Layer 5 of a small transformer language model trained on English Wikipedia (9 layers, counted from 0, width 64).
A neuron adds its activation times its output weights to the MLP's output. To switch it off is to set its activation to zero at one token and run the rest of the model.
A neuron's activation on a vector x is squared ReLU(weights . x), where the dot is the dot product.

Input weights of the MLP neurons that the questions are about. A number n stands for (n - 500) times 0.0015.
n8: 438 381 439 472 547 534 370 430 343 473 527 554 686 688 521 552 452 552 712 448 839 380 563 329 496 447 385 551 431 632 328 374 587 842 729 622 615 409 339 611 368 417 384 721 689 572 593 236 467 515 431 723 880 703 527 402 749 382 326 329 273 285 618 370
n12: 330 454 345 421 303 681 501 444 569 419 629 833 576 459 595 471 426 333 631 247 412 384 408 667 367 529 577 639 659 329 374 541 592 392 630 680 249 753 803 570 548 310 783 940 502 441 590 460 636 582 517 470 333 483 463 279 510 402 570 355 657 552 459 666
n36: 673 291 785 517 527 310 450 595 490 494 471 248 496 485 683 525 470 357 425 643 514 627 615 656 450 498 488 550 588 557 289 530 676 425 685 431 527 421 467 660 322 393 522 621 401 545 492 772 671 458 239 508 688 610 468 474 586 574 233 602 423 365 497 729
n40: 613 321 375 612 445 159 588 391 450 647 532 614 447 568 606 394 481 353 304 519 570 704 478 221 350 398 761 336 729 684 430 689 416 453 241 682 530 634 324 544 537 456 514 564 475 281 318 616 843 433 667 497 508 696 518 454 197 639 273 762 361 507 432 646
n43: 556 364 687 567 361 491 315 567 485 291 673 525 223 393 484 600 424 505 600 349 699 704 416 533 498 271 394 258 586 241 549 768 598 414 682 418 401 335 702 532 416 608 653 767 703 525 348 486 443 520 416 527 539 605 847 552 51 494 192 376 513 848 412 256
n72: 540 865 602 650 367 356 487 402 480 610 550 259 533 400 450 733 546 658 305 532 558 609 442 490 513 577 352 445 422 167 252 854 266 698 273 468 545 326 536 969 650 589 488 376 461 468 436 535 488 545 756 872 227 571 428 548 484 256 535 568 435 691 618 688
n98: 532 296 535 484 366 603 540 839 411 458 595 317 503 530 566 704 578 658 620 280 486 611 273 579 386 467 300 840 550 523 517 487 782 362 214 497 373 626 595 662 470 398 311 584 674 903 522 483 459 705 479 24 479 306 482 779 396 434 540 562 812 345 468 380
n110: 478 328 287 317 492 687 395 628 650 608 194 767 478 380 374 535 751 523 517 306 643 732 326 446 416 513 426 450 297 525 835 377 623 594 527 455 302 649 737 431 685 358 470 421 455 602 380 588 379 584 839 212 201 754 918 246 700 483 589 339 413 636 662 416
n123: 459 207 638 674 631 359 528 558 588 431 465 482 710 391 525 284 624 447 343 556 779 361 487 567 359 439 623 387 468 87 475 445 564 683 466 574 554 603 573 585 693 354 538 489 601 773 662 481 344 688 559 568 483 565 787 264 375 407 529 227 529 417 498 672
n188: 263 790 387 360 305 455 516 480 382 413 763 448 734 514 612 594 663 522 711 385 516 574 257 855 691 540 434 609 295 619 681 477 536 282 317 555 583 474 489 605 699 340 577 254 413 290 170 542 557 267 353 581 301 637 544 648 650 467 456 685 553 405 562 317
n201: 584 439 589 375 416 786 496 446 726 325 470 470 459 429 259 618 466 426 462 627 442 269 437 783 467 446 504 233 624 289 584 525 617 356 582 521 531 715 792 334 622 433 657 357 223 761 346 674 561 260 568 603 318 511 539 536 520 558 558 722 706 557 489 345
n212: 592 384 518 509 307 698 501 496 703 641 696 452 271 483 505 803 332 581 409 284 609 246 541 435 309 503 386 495 415 556 501 546 783 544 592 675 588 377 670 526 526 596 504 356 459 562 274 423 632 220 635 490 449 564 338 397 538 87 567 569 546 473 597 373
n221: 470 254 571 451 472 415 443 634 451 518 481 656 565 464 202 521 528 680 370 493 325 538 511 469 736 354 668 348 441 783 439 346 574 656 517 676 235 783 685 763 732 389 644 615 474 669 302 669 648 260 389 181 386 370 315 437 384 463 446 440 558 470 474 564
n229: 526 304 777 290 658 250 562 687 567 481 290 481 580 723 633 229 626 515 294 598 586 414 508 542 421 226 564 532 649 478 633 174 639 524 633 715 541 667 326 713 671 173 713 794 536 552 253 540 556 424 277 407 640 570 767 685 484 367 317 384 421 543 489 426
n230: 482 328 788 612 472 747 382 423 263 571 380 794 665 638 349 413 648 546 254 686 510 289 330 414 634 559 399 278 768 123 471 703 448 744 594 518 562 520 691 346 508 258 390 156 350 576 615 523 584 498 498 579 630 616 368 269 483 727 495 432 775 463 720 204
n235: 453 229 688 331 309 261 290 435 437 654 476 417 563 645 543 397 549 453 353 426 435 676 419 57 607 287 625 269 464 515 567 331 164 670 629 822 593 791 625 787 597 431 813 579 561 662 480 612 680 253 398 392 674 430 753 596 322 404 626 740 552 528 483 375

Output weights of the MLP neurons that the questions are about. A number n stands for (n - 500) times 0.00092.
n8: 566 472 385 386 365 536 339 557 424 823 618 632 558 506 413 557 401 562 524 564 810 474 429 248 512 233 499 488 605 567 534 375 442 532 601 577 625 406 436 518 533 474 441 337 540 493 440 550 553 604 608 476 508 553 536 718 475 367 286 475 349 527 546 416
n12: 682 586 423 396 675 601 561 391 589 600 298 538 628 550 448 471 345 577 328 527 474 606 499 274 560 466 602 486 545 464 418 474 543 609 388 531 486 362 497 561 478 485 486 429 491 475 431 648 604 565 541 395 618 614 383 483 445 496 343 512 600 539 266 579
n36: 698 535 309 436 467 470 404 323 580 555 545 517 431 631 639 403 521 195 582 419 466 534 416 692 489 595 484 390 490 418 645 487 423 624 545 526 423 369 665 427 431 667 680 522 522 625 531 468 612 508 371 570 342 539 515 491 506 679 436 486 529 333 386 431
n40: 526 574 433 628 369 487 445 393 561 519 539 295 590 485 440 539 505 625 518 681 447 635 464 426 380 444 478 640 480 537 715 272 544 499 688 520 474 458 572 269 377 627 393 569 367 450 770 435 593 535 516 554 418 312 565 438 516 585 381 478 659 464 505 319
n43: 484 425 430 423 781 620 496 605 607 509 494 412 589 489 290 446 619 595 671 360 634 574 451 560 450 449 526 395 358 460 499 550 394 441 338 414 450 552 617 317 505 340 462 512 397 757 363 569 443 308 693 516 815 493 433 645 564 381 543 676 494 453 392 475
n72: 735 286 485 540 691 335 659 448 660 460 428 357 701 556 546 553 488 546 381 349 451 504 321 639 483 428 508 603 371 556 403 373 476 485 737 413 426 583 446 441 481 493 555 439 493 537 581 329 500 651 436 427 663 505 515 733 465 647 454 373 576 566 250 386
n98: 445 434 364 543 408 602 576 707 443 567 417 624 355 652 422 472 678 653 730 230 481 508 432 523 633 499 467 379 466 382 246 548 406 653 304 375 455 570 579 605 289 394 425 486 409 638 436 646 606 446 557 439 568 465 502 390 517 582 620 503 515 653 492 593
n110: 707 404 442 358 597 679 506 494 777 663 408 622 535 232 417 476 570 470 521 369 379 530 625 345 578 701 339 322 541 626 733 469 560 584 426 593 577 362 476 439 301 229 435 508 484 631 653 500 442 604 499 453 387 488 623 566 438 297 531 393 289 724 454 608
n123: 549 513 437 385 348 595 428 550 546 520 621 417 653 625 424 636 499 545 711 454 401 342 396 559 514 427 437 371 662 707 371 492 453 684 449 460 544 342 473 469 482 253 450 411 668 565 489 582 255 452 570 533 594 546 444 431 624 651 356 596 607 667 400 346
n188: 600 628 391 300 575 414 476 373 414 673 338 510 352 596 462 385 378 526 611 478 742 469 561 428 534 496 574 501 423 517 400 324 555 527 553 497 402 768 518 577 425 571 510 468 405 638 491 575 564 497 915 419 427 478 637 669 503 372 474 506 438 425 337 462
n201: 334 486 428 458 551 282 388 596 473 489 422 524 625 389 525 390 434 308 395 516 493 483 454 754 425 652 507 618 586 522 695 437 473 315 330 484 574 517 520 640 529 610 482 432 699 717 615 442 549 576 700 553 510 497 411 352 463 571 292 463 436 541 377 753
n212: 387 575 561 590 388 466 428 501 343 350 416 527 413 548 424 284 467 404 359 609 569 486 502 680 543 551 504 506 680 488 479 254 569 473 447 532 487 712 454 489 530 628 577 604 350 474 515 620 564 486 492 512 456 545 602 478 598 507 505 698 305 368 622 495
n221: 376 579 513 527 543 593 578 552 302 439 531 434 391 536 663 505 534 539 418 546 599 455 376 678 444 610 398 671 462 315 351 460 533 566 417 503 474 391 563 323 591 619 441 514 503 372 688 429 466 546 647 621 265 322 432 610 624 544 525 561 496 550 576 271
n229: 357 653 245 496 459 515 519 394 427 583 466 441 649 618 536 618 363 548 443 559 483 331 529 605 300 578 338 585 559 475 618 658 348 413 399 493 631 415 750 602 529 441 523 540 589 433 579 472 341 517 274 727 663 367 450 524 314 553 544 369 546 374 718 577
n230: 563 796 397 705 378 584 468 492 355 811 497 528 499 536 566 356 366 503 437 508 396 604 506 978 420 430 387 423 544 522 350 453 520 430 416 471 626 569 618 409 565 634 652 406 517 626 629 530 502 303 671 530 405 493 456 481 446 440 388 394 228 524 209 560
n235: 589 784 480 635 668 474 302 422 486 513 469 526 507 512 353 524 416 515 502 631 143 410 575 655 659 512 642 295 472 351 503 667 588 515 468 705 499 811 318 379 422 716 396 514 403 431 805 322 477 359 457 497 385 629 418 284 552 360 564 458 721 599 415 386

Each question names a token from some text and the token that comes next. It shows the vector x that enters the MLP there. A number n stands for (n - 500) times 0.0094.

Then comes g, the gradient of the next token's log-probability with respect to the MLP's output, scaled to length 1. A neuron's effect is roughly proportional to its activation times (output weights . g). A number n stands for (n - 500) times 0.0011.

"ot", then " Cap"
x: 546 495 443 575 613 405 589 564 337 560 457 579 480 458 654 418 405 675 475 513 468 321 509 363 592 589 477 465 510 468 569 732 579 479 612 491 334 484 601 445 584 811 555 530 419 473 492 407 544 434 481 484 468 495 389 426 636 471 509 408 520 324 326 432
g: 433 428 559 398 320 516 415 604 491 436 335 659 505 635 381 459 542 309 468 466 543 360 527 576 669 627 672 513 674 669 440 472 498 690 325 605 508 312 386 270 473 650 639 493 592 472 495 561 646 545 692 371 347 405 352 646 412 635 528 600 426 377 546 404
Switching off which neuron hurts the next token most? n212

" H", then "M"
x: 451 480 377 408 438 443 647 416 480 501 424 462 480 415 654 476 560 434 545 574 394 389 519 606 514 562 513 469 524 580 556 550 564 544 481 563 411 450 575 436 703 748 458 456 594 392 520 488 375 535 402 537 457 352 484 692 553 713 424 342 343 512 344 583
g: 254 590 334 469 428 491 497 434 366 526 385 492 463 692 554 655 497 456 527 396 440 520 433 412 682 640 540 545 676 525 618 379 522 480 538 439 652 522 571 552 569 640 444 441 454 483 455 460 645 516 878 450 177 415 428 487 433 497 321 689 347 413 565 602
Switching off which neuron hurts the next token most? n188

"ock", then "h"
x: 540 383 327 417 476 450 539 577 556 634 399 289 359 490 584 457 423 538 548 639 329 497 441 509 612 565 433 438 544 504 453 665 574 609 539 626 468 522 544 397 489 761 492 621 595 367 451 466 588 435 474 607 501 382 530 476 515 650 485 459 450 445 379 390
g: 591 418 331 510 625 698 444 491 544 374 391 442 455 566 441 579 563 339 706 362 549 661 466 500 536 265 501 569 719 498 345 521 472 367 501 733 542 611 576 452 598 429 425 610 305 427 792 604 567 374 499 524 284 484 415 413 374 512 523 414 522 612 649 389
Switching off which neuron hurts the next token most? n40

"7", then "0"
x: 421 536 240 560 389 331 622 445 499 673 447 385 550 453 618 467 510 432 331 538 458 383 558 548 512 633 551 560 489 445 580 583 577 526 487 395 439 490 651 482 476 667 453 635 452 536 587 512 425 611 448 513 401 387 488 539 606 527 495 524 425 543 152 643
g: 399 505 408 609 703 302 506 448 682 553 516 470 674 378 538 491 571 511 376 351 599 517 364 482 571 653 259 503 516 427 337 592 337 546 440 472 398 489 304 653 438 538 591 474 776 500 460 524 416 655 404 621 673 566 484 406 378 628 614 711 414 540 341 396
Switching off which neuron hurts the next token most? n72

"raft", then " in"
x: 473 503 477 648 592 352 606 596 477 602 491 470 446 522 559 469 375 497 380 600 398 450 394 453 651 529 421 382 425 460 588 601 682 567 588 532 404 555 570 413 557 943 485 504 574 486 519 446 473 369 502 538 462 510 334 481 432 507 550 375 528 433 388 450
g: 545 492 358 493 643 644 623 420 607 434 507 666 638 393 505 558 508 573 559 575 307 396 391 535 486 474 331 434 340 655 443 516 519 623 237 419 419 485 699 322 526 403 597 691 251 491 657 285 563 311 638 680 581 415 450 601 480 443 591 470 508 587 555 449
Which neuron, switched off, raises the next token's probability most? n212

"a", then "."
x: 398 393 329 528 635 390 529 592 428 538 391 550 507 418 726 438 427 401 339 358 426 571 551 509 582 454 558 387 403 501 566 530 632 641 336 525 515 516 584 309 571 718 501 493 489 595 623 493 524 613 485 488 518 501 454 621 541 506 574 526 377 539 253 441
g: 461 423 655 489 276 500 585 425 318 372 388 398 495 584 463 430 652 528 398 630 426 684 480 600 499 544 508 565 435 615 349 545 569 371 410 419 334 587 587 509 652 552 616 552 522 499 642 470 743 264 281 576 189 397 560 464 645 647 449 587 625 485 512 565
Which neuron, switched off, raises the next token's probability most? n110

"ow", then "led"
x: 459 324 501 488 545 249 547 581 416 618 388 426 417 499 626 427 475 556 634 448 464 429 421 502 527 483 454 475 330 448 693 575 673 604 526 417 454 536 602 572 503 769 470 577 513 507 509 514 473 558 378 524 583 505 586 459 597 550 604 366 495 414 257 392
g: 545 664 621 367 425 544 519 449 600 432 630 371 650 464 592 466 762 393 642 435 581 620 295 462 700 336 421 374 480 446 522 517 584 372 439 331 332 413 439 536 420 391 700 478 346 690 439 420 436 466 600 414 716 608 678 462 649 442 411 436 591 576 360 497
Switching off which neuron hurts the next token most? n43

" also", then " have"
x: 379 495 451 615 641 364 588 504 455 593 505 618 362 439 500 368 554 502 388 452 411 419 450 423 501 486 516 428 485 450 637 514 621 553 495 569 480 466 583 342 669 788 468 663 514 518 537 426 566 508 378 527 539 437 382 532 602 587 553 470 282 489 269 571
g: 557 426 539 675 281 386 575 402 469 431 441 411 609 785 314 465 573 621 651 506 374 546 575 619 425 532 771 401 463 428 633 629 313 678 421 427 359 525 514 327 735 572 445 505 377 554 467 579 426 425 529 423 483 337 476 403 362 606 449 537 561 703 486 486
Switching off which neuron hurts the next token most? n40

"ol", then "ent"
x: 577 456 315 484 514 481 543 634 584 606 533 407 463 359 533 633 321 452 544 670 450 375 571 492 607 764 512 534 404 406 603 547 464 677 515 501 374 455 486 460 564 629 590 503 512 376 576 374 447 467 370 428 433 519 506 561 601 524 544 448 390 486 333 435
g: 438 451 334 443 530 589 544 490 462 644 730 349 570 762 603 439 532 707 572 505 389 545 509 146 414 615 582 633 476 378 511 517 626 483 629 349 457 532 553 773 452 434 497 317 320 556 559 512 483 568 566 442 482 376 510 606 349 433 458 313 557 531 358 514
Which neuron, switched off, raises the next token's probability most? n212

"ight", then " -"
x: 401 473 452 559 485 264 480 606 494 641 417 531 399 481 627 459 412 489 493 517 285 465 543 448 635 509 477 417 422 536 551 551 654 634 568 485 420 554 595 612 503 875 551 497 573 467 565 403 470 450 442 544 557 434 369 423 586 484 641 359 554 419 322 438
g: 373 581 558 339 531 620 373 545 420 463 514 458 492 732 487 622 604 398 423 549 554 501 393 395 600 551 369 336 704 526 634 471 450 505 531 429 486 219 474 317 318 574 701 409 382 501 660 566 519 437 456 753 306 630 573 546 628 473 440 705 509 613 353 421
Switching off which neuron hurts the next token most? n221

"in", then "ota"
x: 592 459 361 441 415 397 433 622 435 611 474 512 639 557 552 423 419 504 466 517 431 369 464 483 843 500 539 515 598 431 479 535 473 589 412 502 512 340 608 309 599 634 460 650 489 400 546 469 411 498 397 587 492 437 462 561 489 709 614 385 511 488 379 438
g: 590 675 466 633 408 435 346 569 560 589 351 315 223 443 536 648 637 362 698 536 416 466 519 578 247 534 359 644 678 728 635 480 453 458 516 591 541 496 428 489 566 615 438 598 555 292 625 654 488 501 318 351 528 514 549 331 581 405 476 522 399 467 439 512
Switching off which neuron hurts the next token most? n230

"ine", then " z"
x: 512 427 426 581 602 318 612 606 408 563 463 485 555 505 587 452 480 322 377 512 507 389 436 506 574 494 438 388 497 517 596 642 718 610 471 509 371 533 563 455 622 911 540 542 527 438 549 518 462 483 479 506 462 478 437 567 517 466 548 326 465 392 366 408
g: 387 690 615 421 573 440 450 483 268 406 547 490 317 571 425 534 579 521 572 482 680 557 479 297 598 551 474 704 529 510 491 575 295 408 453 560 419 382 529 318 470 539 507 611 524 489 909 409 481 389 351 598 512 552 618 687 530 372 378 497 690 464 469 372
Switching off which neuron hurts the next token most? n221

" dec", then "k"
x: 472 517 384 519 323 524 607 570 552 494 398 429 564 474 599 464 454 538 318 616 424 357 440 474 586 587 579 334 373 484 544 480 641 478 392 434 495 498 527 501 554 658 526 510 549 513 764 529 512 618 430 549 595 340 499 519 532 647 661 316 585 374 262 512
g: 514 491 395 342 543 531 696 442 388 509 484 476 605 495 538 572 570 413 374 651 391 727 591 445 527 634 425 727 536 413 578 495 683 398 329 384 470 595 333 286 490 624 539 488 424 532 582 421 680 326 514 469 463 330 633 264 626 561 223 617 566 540 581 509
Which neuron, switched off, raises the next token's probability most? n123

"ers", then ","
x: 502 359 467 642 547 347 696 577 416 601 352 605 527 417 592 475 488 527 437 601 369 479 460 543 504 545 583 424 465 554 603 585 627 563 571 534 383 593 558 432 539 855 498 467 448 411 596 441 608 472 438 532 474 363 343 448 441 477 532 338 489 338 425 441
g: 672 533 361 440 613 549 424 515 525 477 589 281 376 396 734 686 357 584 428 428 493 633 526 500 453 378 483 535 530 311 585 561 676 497 737 606 558 510 462 431 442 495 452 603 580 273 456 660 523 589 419 423 248 545 453 347 493 368 741 329 414 572 632 508
Switching off which neuron hurts the next token most? n221

"ing", then " ob"
x: 410 554 371 620 585 282 573 554 388 548 484 555 535 434 760 438 422 453 401 559 572 444 517 480 461 491 532 409 352 548 621 473 638 538 508 525 448 527 542 441 540 843 512 483 601 499 561 559 310 478 434 519 542 592 324 608 461 457 527 419 482 406 402 416
g: 520 529 656 508 666 455 389 469 524 684 315 679 650 427 333 472 455 381 435 422 608 494 445 185 592 451 375 459 546 580 645 497 366 441 478 751 665 241 352 479 507 604 460 515 591 359 360 393 522 701 463 484 694 473 537 635 555 621 505 454 432 540 448 528
Switching off which neuron hurts the next token most? n8

"is", then "ib"
x: 532 646 445 399 566 449 606 588 530 603 552 460 550 513 707 489 310 458 476 600 286 533 472 455 700 574 478 547 358 434 505 472 381 545 480 428 384 520 594 379 588 605 584 614 591 495 623 448 377 502 352 484 497 521 475 430 564 461 660 432 553 527 181 382
g: 536 493 655 423 515 514 377 583 510 431 351 579 594 497 611 641 447 436 404 709 457 496 609 638 244 465 798 479 531 496 540 346 386 607 632 608 658 359 337 225 626 343 419 345 584 546 516 500 487 511 429 415 355 577 611 518 259 567 462 523 575 634 459 522
Switching off which neuron hurts the next token most? n12

";", then " "
x: 413 573 509 569 507 344 621 504 524 573 495 486 450 528 636 506 466 388 470 659 437 315 579 650 478 642 365 544 593 497 653 397 612 537 435 456 417 460 468 303 529 828 497 574 470 556 471 482 473 400 487 443 479 435 477 526 559 639 444 433 403 289 319 581
g: 347 428 514 197 583 429 531 404 502 580 543 460 396 466 620 570 430 435 660 495 510 676 453 477 472 418 475 565 408 469 549 801 590 440 519 631 402 310 526 428 303 441 759 665 231 504 628 586 415 413 572 641 509 448 471 666 379 566 481 681 502 410 426 596
Switching off which neuron hurts the next token most? n36

"st", then "ac"
x: 528 538 371 488 616 364 494 600 489 532 446 522 681 588 734 315 378 519 434 626 402 345 450 494 663 624 595 421 513 428 583 526 479 491 573 588 510 491 446 442 577 587 647 519 549 544 505 475 228 504 357 492 529 422 584 541 497 472 477 371 524 400 344 464
g: 494 567 433 433 655 464 532 508 483 505 399 602 546 497 604 570 395 524 304 522 559 583 368 761 590 517 429 544 277 588 344 666 511 467 336 531 773 378 491 408 573 386 451 636 430 446 660 314 624 344 415 356 372 461 791 544 478 571 488 615 392 357 499 636
Switching off which neuron hurts the next token most? n229

"th", then " beh"
x: 462 500 377 499 556 403 566 591 351 593 430 487 376 382 631 481 400 614 411 437 349 411 624 534 695 540 351 417 508 577 587 470 602 653 503 542 390 528 598 646 590 774 507 393 535 439 511 450 385 518 464 473 550 484 489 412 584 563 599 491 508 309 380 449
g: 585 431 525 613 562 440 371 529 714 526 233 706 617 616 543 220 565 293 427 391 595 554 313 621 475 382 546 387 583 476 515 564 543 174 394 543 595 511 496 526 470 551 435 576 610 552 479 316 546 548 460 672 599 439 522 422 598 572 297 501 532 395 635 571
Which neuron, switched off, raises the next token's probability most? n221

" that", then " he"
x: 429 493 419 582 609 362 583 413 451 517 485 593 385 575 482 428 483 465 349 592 392 439 406 624 546 504 575 464 480 459 644 492 569 572 491 487 464 496 485 467 553 868 370 627 477 470 515 507 539 558 483 526 525 545 488 662 440 687 617 400 312 394 234 415
g: 435 413 474 616 491 568 302 423 468 386 688 470 480 592 426 602 608 483 489 552 535 450 658 685 277 389 595 663 487 390 572 450 810 316 564 642 386 483 562 563 359 322 487 697 395 592 342 408 552 650 574 563 455 567 324 505 362 567 541 376 573 316 581 447
Switching off which neuron hurts the next token most? n40

" ", then "1"
x: 433 481 353 482 619 534 626 496 459 670 349 499 510 572 636 565 286 386 401 590 348 444 485 635 577 517 490 384 528 502 702 566 718 463 500 465 363 401 513 412 596 669 492 453 533 482 523 518 418 565 580 526 498 380 525 600 419 522 610 371 467 442 218 563
g: 450 395 345 406 377 424 524 309 458 370 328 542 469 453 525 442 480 345 567 547 402 517 498 580 576 617 462 501 753 469 535 265 595 452 448 419 642 603 676 579 341 631 737 781 416 415 562 539 588 480 685 590 473 483 389 579 621 571 350 687 358 425 391 569
Switching off which neuron hurts the next token most? n201

"0", then "\n"
x: 369 435 241 519 497 261 549 489 582 671 391 456 476 351 500 591 419 397 407 371 430 521 575 576 725 662 481 576 519 472 684 491 461 644 467 492 443 466 553 463 541 612 466 568 537 557 537 469 535 539 439 552 524 398 537 532 638 594 538 455 357 402 206 527
g: 505 430 761 325 570 360 468 607 460 468 612 458 393 561 762 580 312 689 496 656 514 323 456 578 558 493 404 403 481 559 407 378 569 594 633 563 348 594 492 370 615 695 543 465 408 394 453 724 585 490 519 424 611 322 306 552 437 547 580 478 330 299 553 478
Which neuron, switched off, raises the next token's probability most? n110

" can", then " also"
x: 456 418 469 523 559 402 670 482 495 510 459 642 401 415 534 427 494 548 445 511 459 349 358 493 598 475 609 422 380 383 587 501 688 495 444 659 372 479 524 343 619 774 445 587 536 559 617 427 442 497 384 488 617 454 389 495 614 634 526 447 415 595 353 567
g: 469 556 578 528 476 623 681 543 489 453 601 603 690 260 459 841 677 561 484 464 530 461 479 622 649 437 508 323 455 255 236 576 590 606 415 569 433 482 375 330 439 543 462 430 454 566 378 356 500 540 601 473 295 478 668 493 544 676 376 501 535 487 422 413
Switching off which neuron hurts the next token most? n123

" h", then "u"
x: 485 483 490 454 509 392 624 435 513 530 386 472 494 519 701 482 571 429 448 561 496 515 469 532 578 527 535 427 435 566 578 455 728 540 474 664 459 437 567 518 651 624 397 439 543 472 577 385 292 581 343 583 560 289 557 574 508 654 478 340 309 502 361 463
g: 559 580 356 306 398 499 416 646 472 505 566 454 635 440 778 410 540 348 537 518 531 509 644 519 499 499 438 527 512 454 525 469 724 604 452 382 435 815 344 345 699 483 480 428 395 612 567 650 454 456 514 392 539 453 387 365 419 685 345 559 727 524 359 320
Switching off which neuron hurts the next token most? n123

" she", then " l"
x: 481 478 433 594 593 307 551 506 510 504 499 584 373 544 474 430 574 441 325 528 454 433 498 512 504 532 511 365 446 512 521 599 866 494 464 460 503 464 589 316 551 744 413 543 539 479 508 450 450 532 523 535 442 507 564 578 712 674 487 344 294 510 324 495
g: 484 470 568 454 676 611 576 391 376 464 390 585 258 448 615 428 314 349 492 613 725 465 621 276 335 537 718 555 622 556 719 515 542 542 588 527 774 303 510 353 499 521 404 431 531 554 490 412 466 549 547 494 705 434 634 418 367 364 472 470 387 440 562 503
Switching off which neuron hurts the next token most? n110

"ached", then " T"
x: 296 447 436 539 580 317 518 520 433 627 508 619 475 321 700 390 368 456 469 430 502 400 478 473 463 502 564 360 478 552 600 493 661 544 438 451 477 538 588 488 574 788 555 444 658 523 735 490 490 474 485 482 503 473 360 584 564 499 622 355 473 420 431 499
g: 649 692 684 389 332 526 465 511 554 544 553 453 346 465 369 394 514 375 631 425 566 457 379 673 319 448 483 589 748 584 441 460 569 308 470 400 368 493 384 399 393 558 675 449 515 508 419 696 562 407 515 337 801 530 490 607 453 369 516 586 450 536 745 474
Switching off which neuron hurts the next token most? n123

"ing", then " his"
x: 470 434 421 571 549 295 641 583 436 556 423 605 505 415 633 426 434 503 435 577 512 425 452 498 460 470 494 415 368 560 724 587 745 556 600 480 343 590 563 393 555 831 500 497 563 528 488 528 427 455 423 546 557 494 440 478 442 441 575 348 505 404 416 355
g: 582 624 458 428 620 723 472 523 502 720 687 533 385 470 564 297 290 458 640 323 528 450 517 602 271 383 543 508 448 544 599 476 412 476 430 543 392 593 309 525 314 482 384 410 540 554 340 676 521 508 584 565 634 519 416 461 498 497 666 394 432 452 844 463
Switching off which neuron hurts the next token most? n43

"ow", then "ry"
x: 570 606 326 528 474 294 526 558 525 423 414 402 462 521 624 368 628 431 604 501 340 434 370 466 553 625 389 584 443 567 539 585 639 653 631 455 516 587 579 433 414 637 506 469 631 478 469 455 424 618 340 510 447 383 531 477 651 611 563 521 443 472 250 463
g: 458 531 467 584 544 548 668 532 589 468 470 538 534 541 633 347 379 652 518 345 532 261 532 666 641 459 766 577 331 413 351 369 423 388 525 244 543 562 480 581 428 338 627 311 642 430 431 363 600 599 589 455 497 430 435 610 331 662 394 502 493 613 712 521
Switching off which neuron hurts the next token most? n98

"c", then "oph"
x: 489 426 470 450 553 444 603 579 619 613 409 432 396 399 556 474 347 601 498 528 351 452 495 521 753 574 474 565 407 429 623 453 454 542 419 553 392 391 535 513 714 569 551 423 520 445 554 518 457 666 546 604 501 473 544 568 535 391 623 517 458 375 138 347
g: 386 396 379 471 679 499 680 473 458 463 488 716 472 431 521 662 536 504 204 544 592 530 628 454 549 433 424 673 479 635 559 666 406 694 403 457 602 296 483 380 528 640 375 597 561 567 492 520 707 501 321 606 278 479 394 300 505 293 533 528 443 579 535 411
Which neuron, switched off, raises the next token's probability most? n72

" ", then "ord"
x: 446 620 315 492 530 572 606 470 515 641 355 444 470 509 669 503 337 409 444 676 391 428 506 633 485 539 545 436 514 474 650 510 705 464 547 481 329 471 528 344 548 684 564 507 576 490 513 546 426 556 575 545 403 354 473 624 396 556 481 414 422 431 167 607
g: 741 605 557 632 660 450 610 726 470 594 478 402 524 491 530 445 435 670 596 585 585 553 484 519 343 448 633 367 411 304 502 616 335 415 486 574 456 495 443 369 673 536 355 225 642 434 387 446 340 502 366 427 695 536 617 459 504 583 621 241 396 456 547 470
Which neuron, switched off, raises the next token's probability most? n201

"y", then "ers"
x: 450 484 376 611 622 334 581 452 445 715 403 460 392 471 650 412 493 454 542 458 337 521 503 543 576 552 483 419 471 490 598 614 582 621 596 520 404 606 496 499 542 762 584 452 577 456 569 363 424 399 396 487 650 610 444 416 607 444 617 373 410 495 393 375
g: 421 629 598 551 270 637 292 530 417 571 441 615 438 602 602 343 595 387 374 459 334 513 557 598 534 613 499 451 633 657 466 535 393 538 364 193 377 253 551 650 430 566 627 407 631 586 414 732 522 490 431 450 416 530 556 383 494 611 550 376 594 641 626 454
Which neuron, switched off, raises the next token's probability most? n8

"st", then " the"
x: 573 495 322 639 617 316 516 470 453 630 471 536 446 421 558 396 353 474 339 545 488 426 561 537 600 559 502 445 426 552 663 389 485 528 581 556 517 559 506 496 454 824 520 538 604 566 454 610 338 492 478 548 575 487 507 640 498 452 495 276 414 330 454 400
g: 637 598 578 370 567 487 545 575 480 615 663 474 424 359 561 328 460 619 519 383 294 413 236 601 339 430 661 547 499 515 667 474 517 352 554 594 550 550 532 639 377 464 634 481 444 503 453 775 524 309 570 442 465 363 487 216 544 418 671 342 571 522 643 579
Which neuron, switched off, raises the next token's probability most? n8

"y", then " con"
x: 483 508 439 668 580 355 656 505 365 619 451 560 494 520 543 521 550 367 351 544 440 404 401 535 596 531 430 427 396 530 531 536 633 562 614 621 318 626 636 450 585 855 526 474 475 530 484 448 411 441 455 487 539 453 392 562 509 422 539 363 395 477 411 490
g: 383 540 621 466 756 552 513 647 504 512 471 658 296 435 347 170 521 401 479 484 553 523 507 595 415 497 497 542 491 578 533 464 388 371 513 604 491 151 389 429 458 618 428 603 546 502 360 355 367 751 463 457 652 658 541 504 393 574 525 580 566 519 620 675
Which neuron, switched off, raises the next token's probability most? n221

" their", then " kn"
x: 434 477 341 615 596 325 598 493 446 590 508 526 506 487 546 454 451 358 322 558 502 433 557 477 509 457 519 357 465 625 619 599 630 425 552 487 553 439 469 393 572 897 419 486 591 498 505 459 473 597 452 483 577 470 483 612 539 605 531 391 335 351 359 588
g: 616 419 619 584 559 559 622 453 361 405 188 555 497 613 370 492 644 464 527 437 693 524 571 278 369 298 698 469 437 475 613 462 504 524 437 390 647 598 623 565 457 480 600 485 761 446 276 456 352 407 592 450 502 394 675 364 601 514 598 620 476 544 445 351
Which neuron, switched off, raises the next token's probability most? n40

"ep", then "l"
x: 659 547 319 443 674 260 547 549 306 488 499 418 476 332 579 477 573 541 443 553 528 369 555 417 575 668 427 453 551 505 416 584 743 631 507 544 446 360 576 457 559 587 596 521 451 413 557 572 472 405 446 517 569 532 420 499 585 556 638 320 499 383 431 438
g: 564 517 516 665 584 560 468 408 488 334 383 600 549 558 276 509 635 500 436 222 622 471 428 367 576 591 460 171 228 648 423 523 590 653 427 405 614 651 562 594 457 497 582 582 497 600 564 589 507 490 573 544 398 533 439 243 753 509 544 453 473 515 391 493
Which neuron, switched off, raises the next token's probability most? n8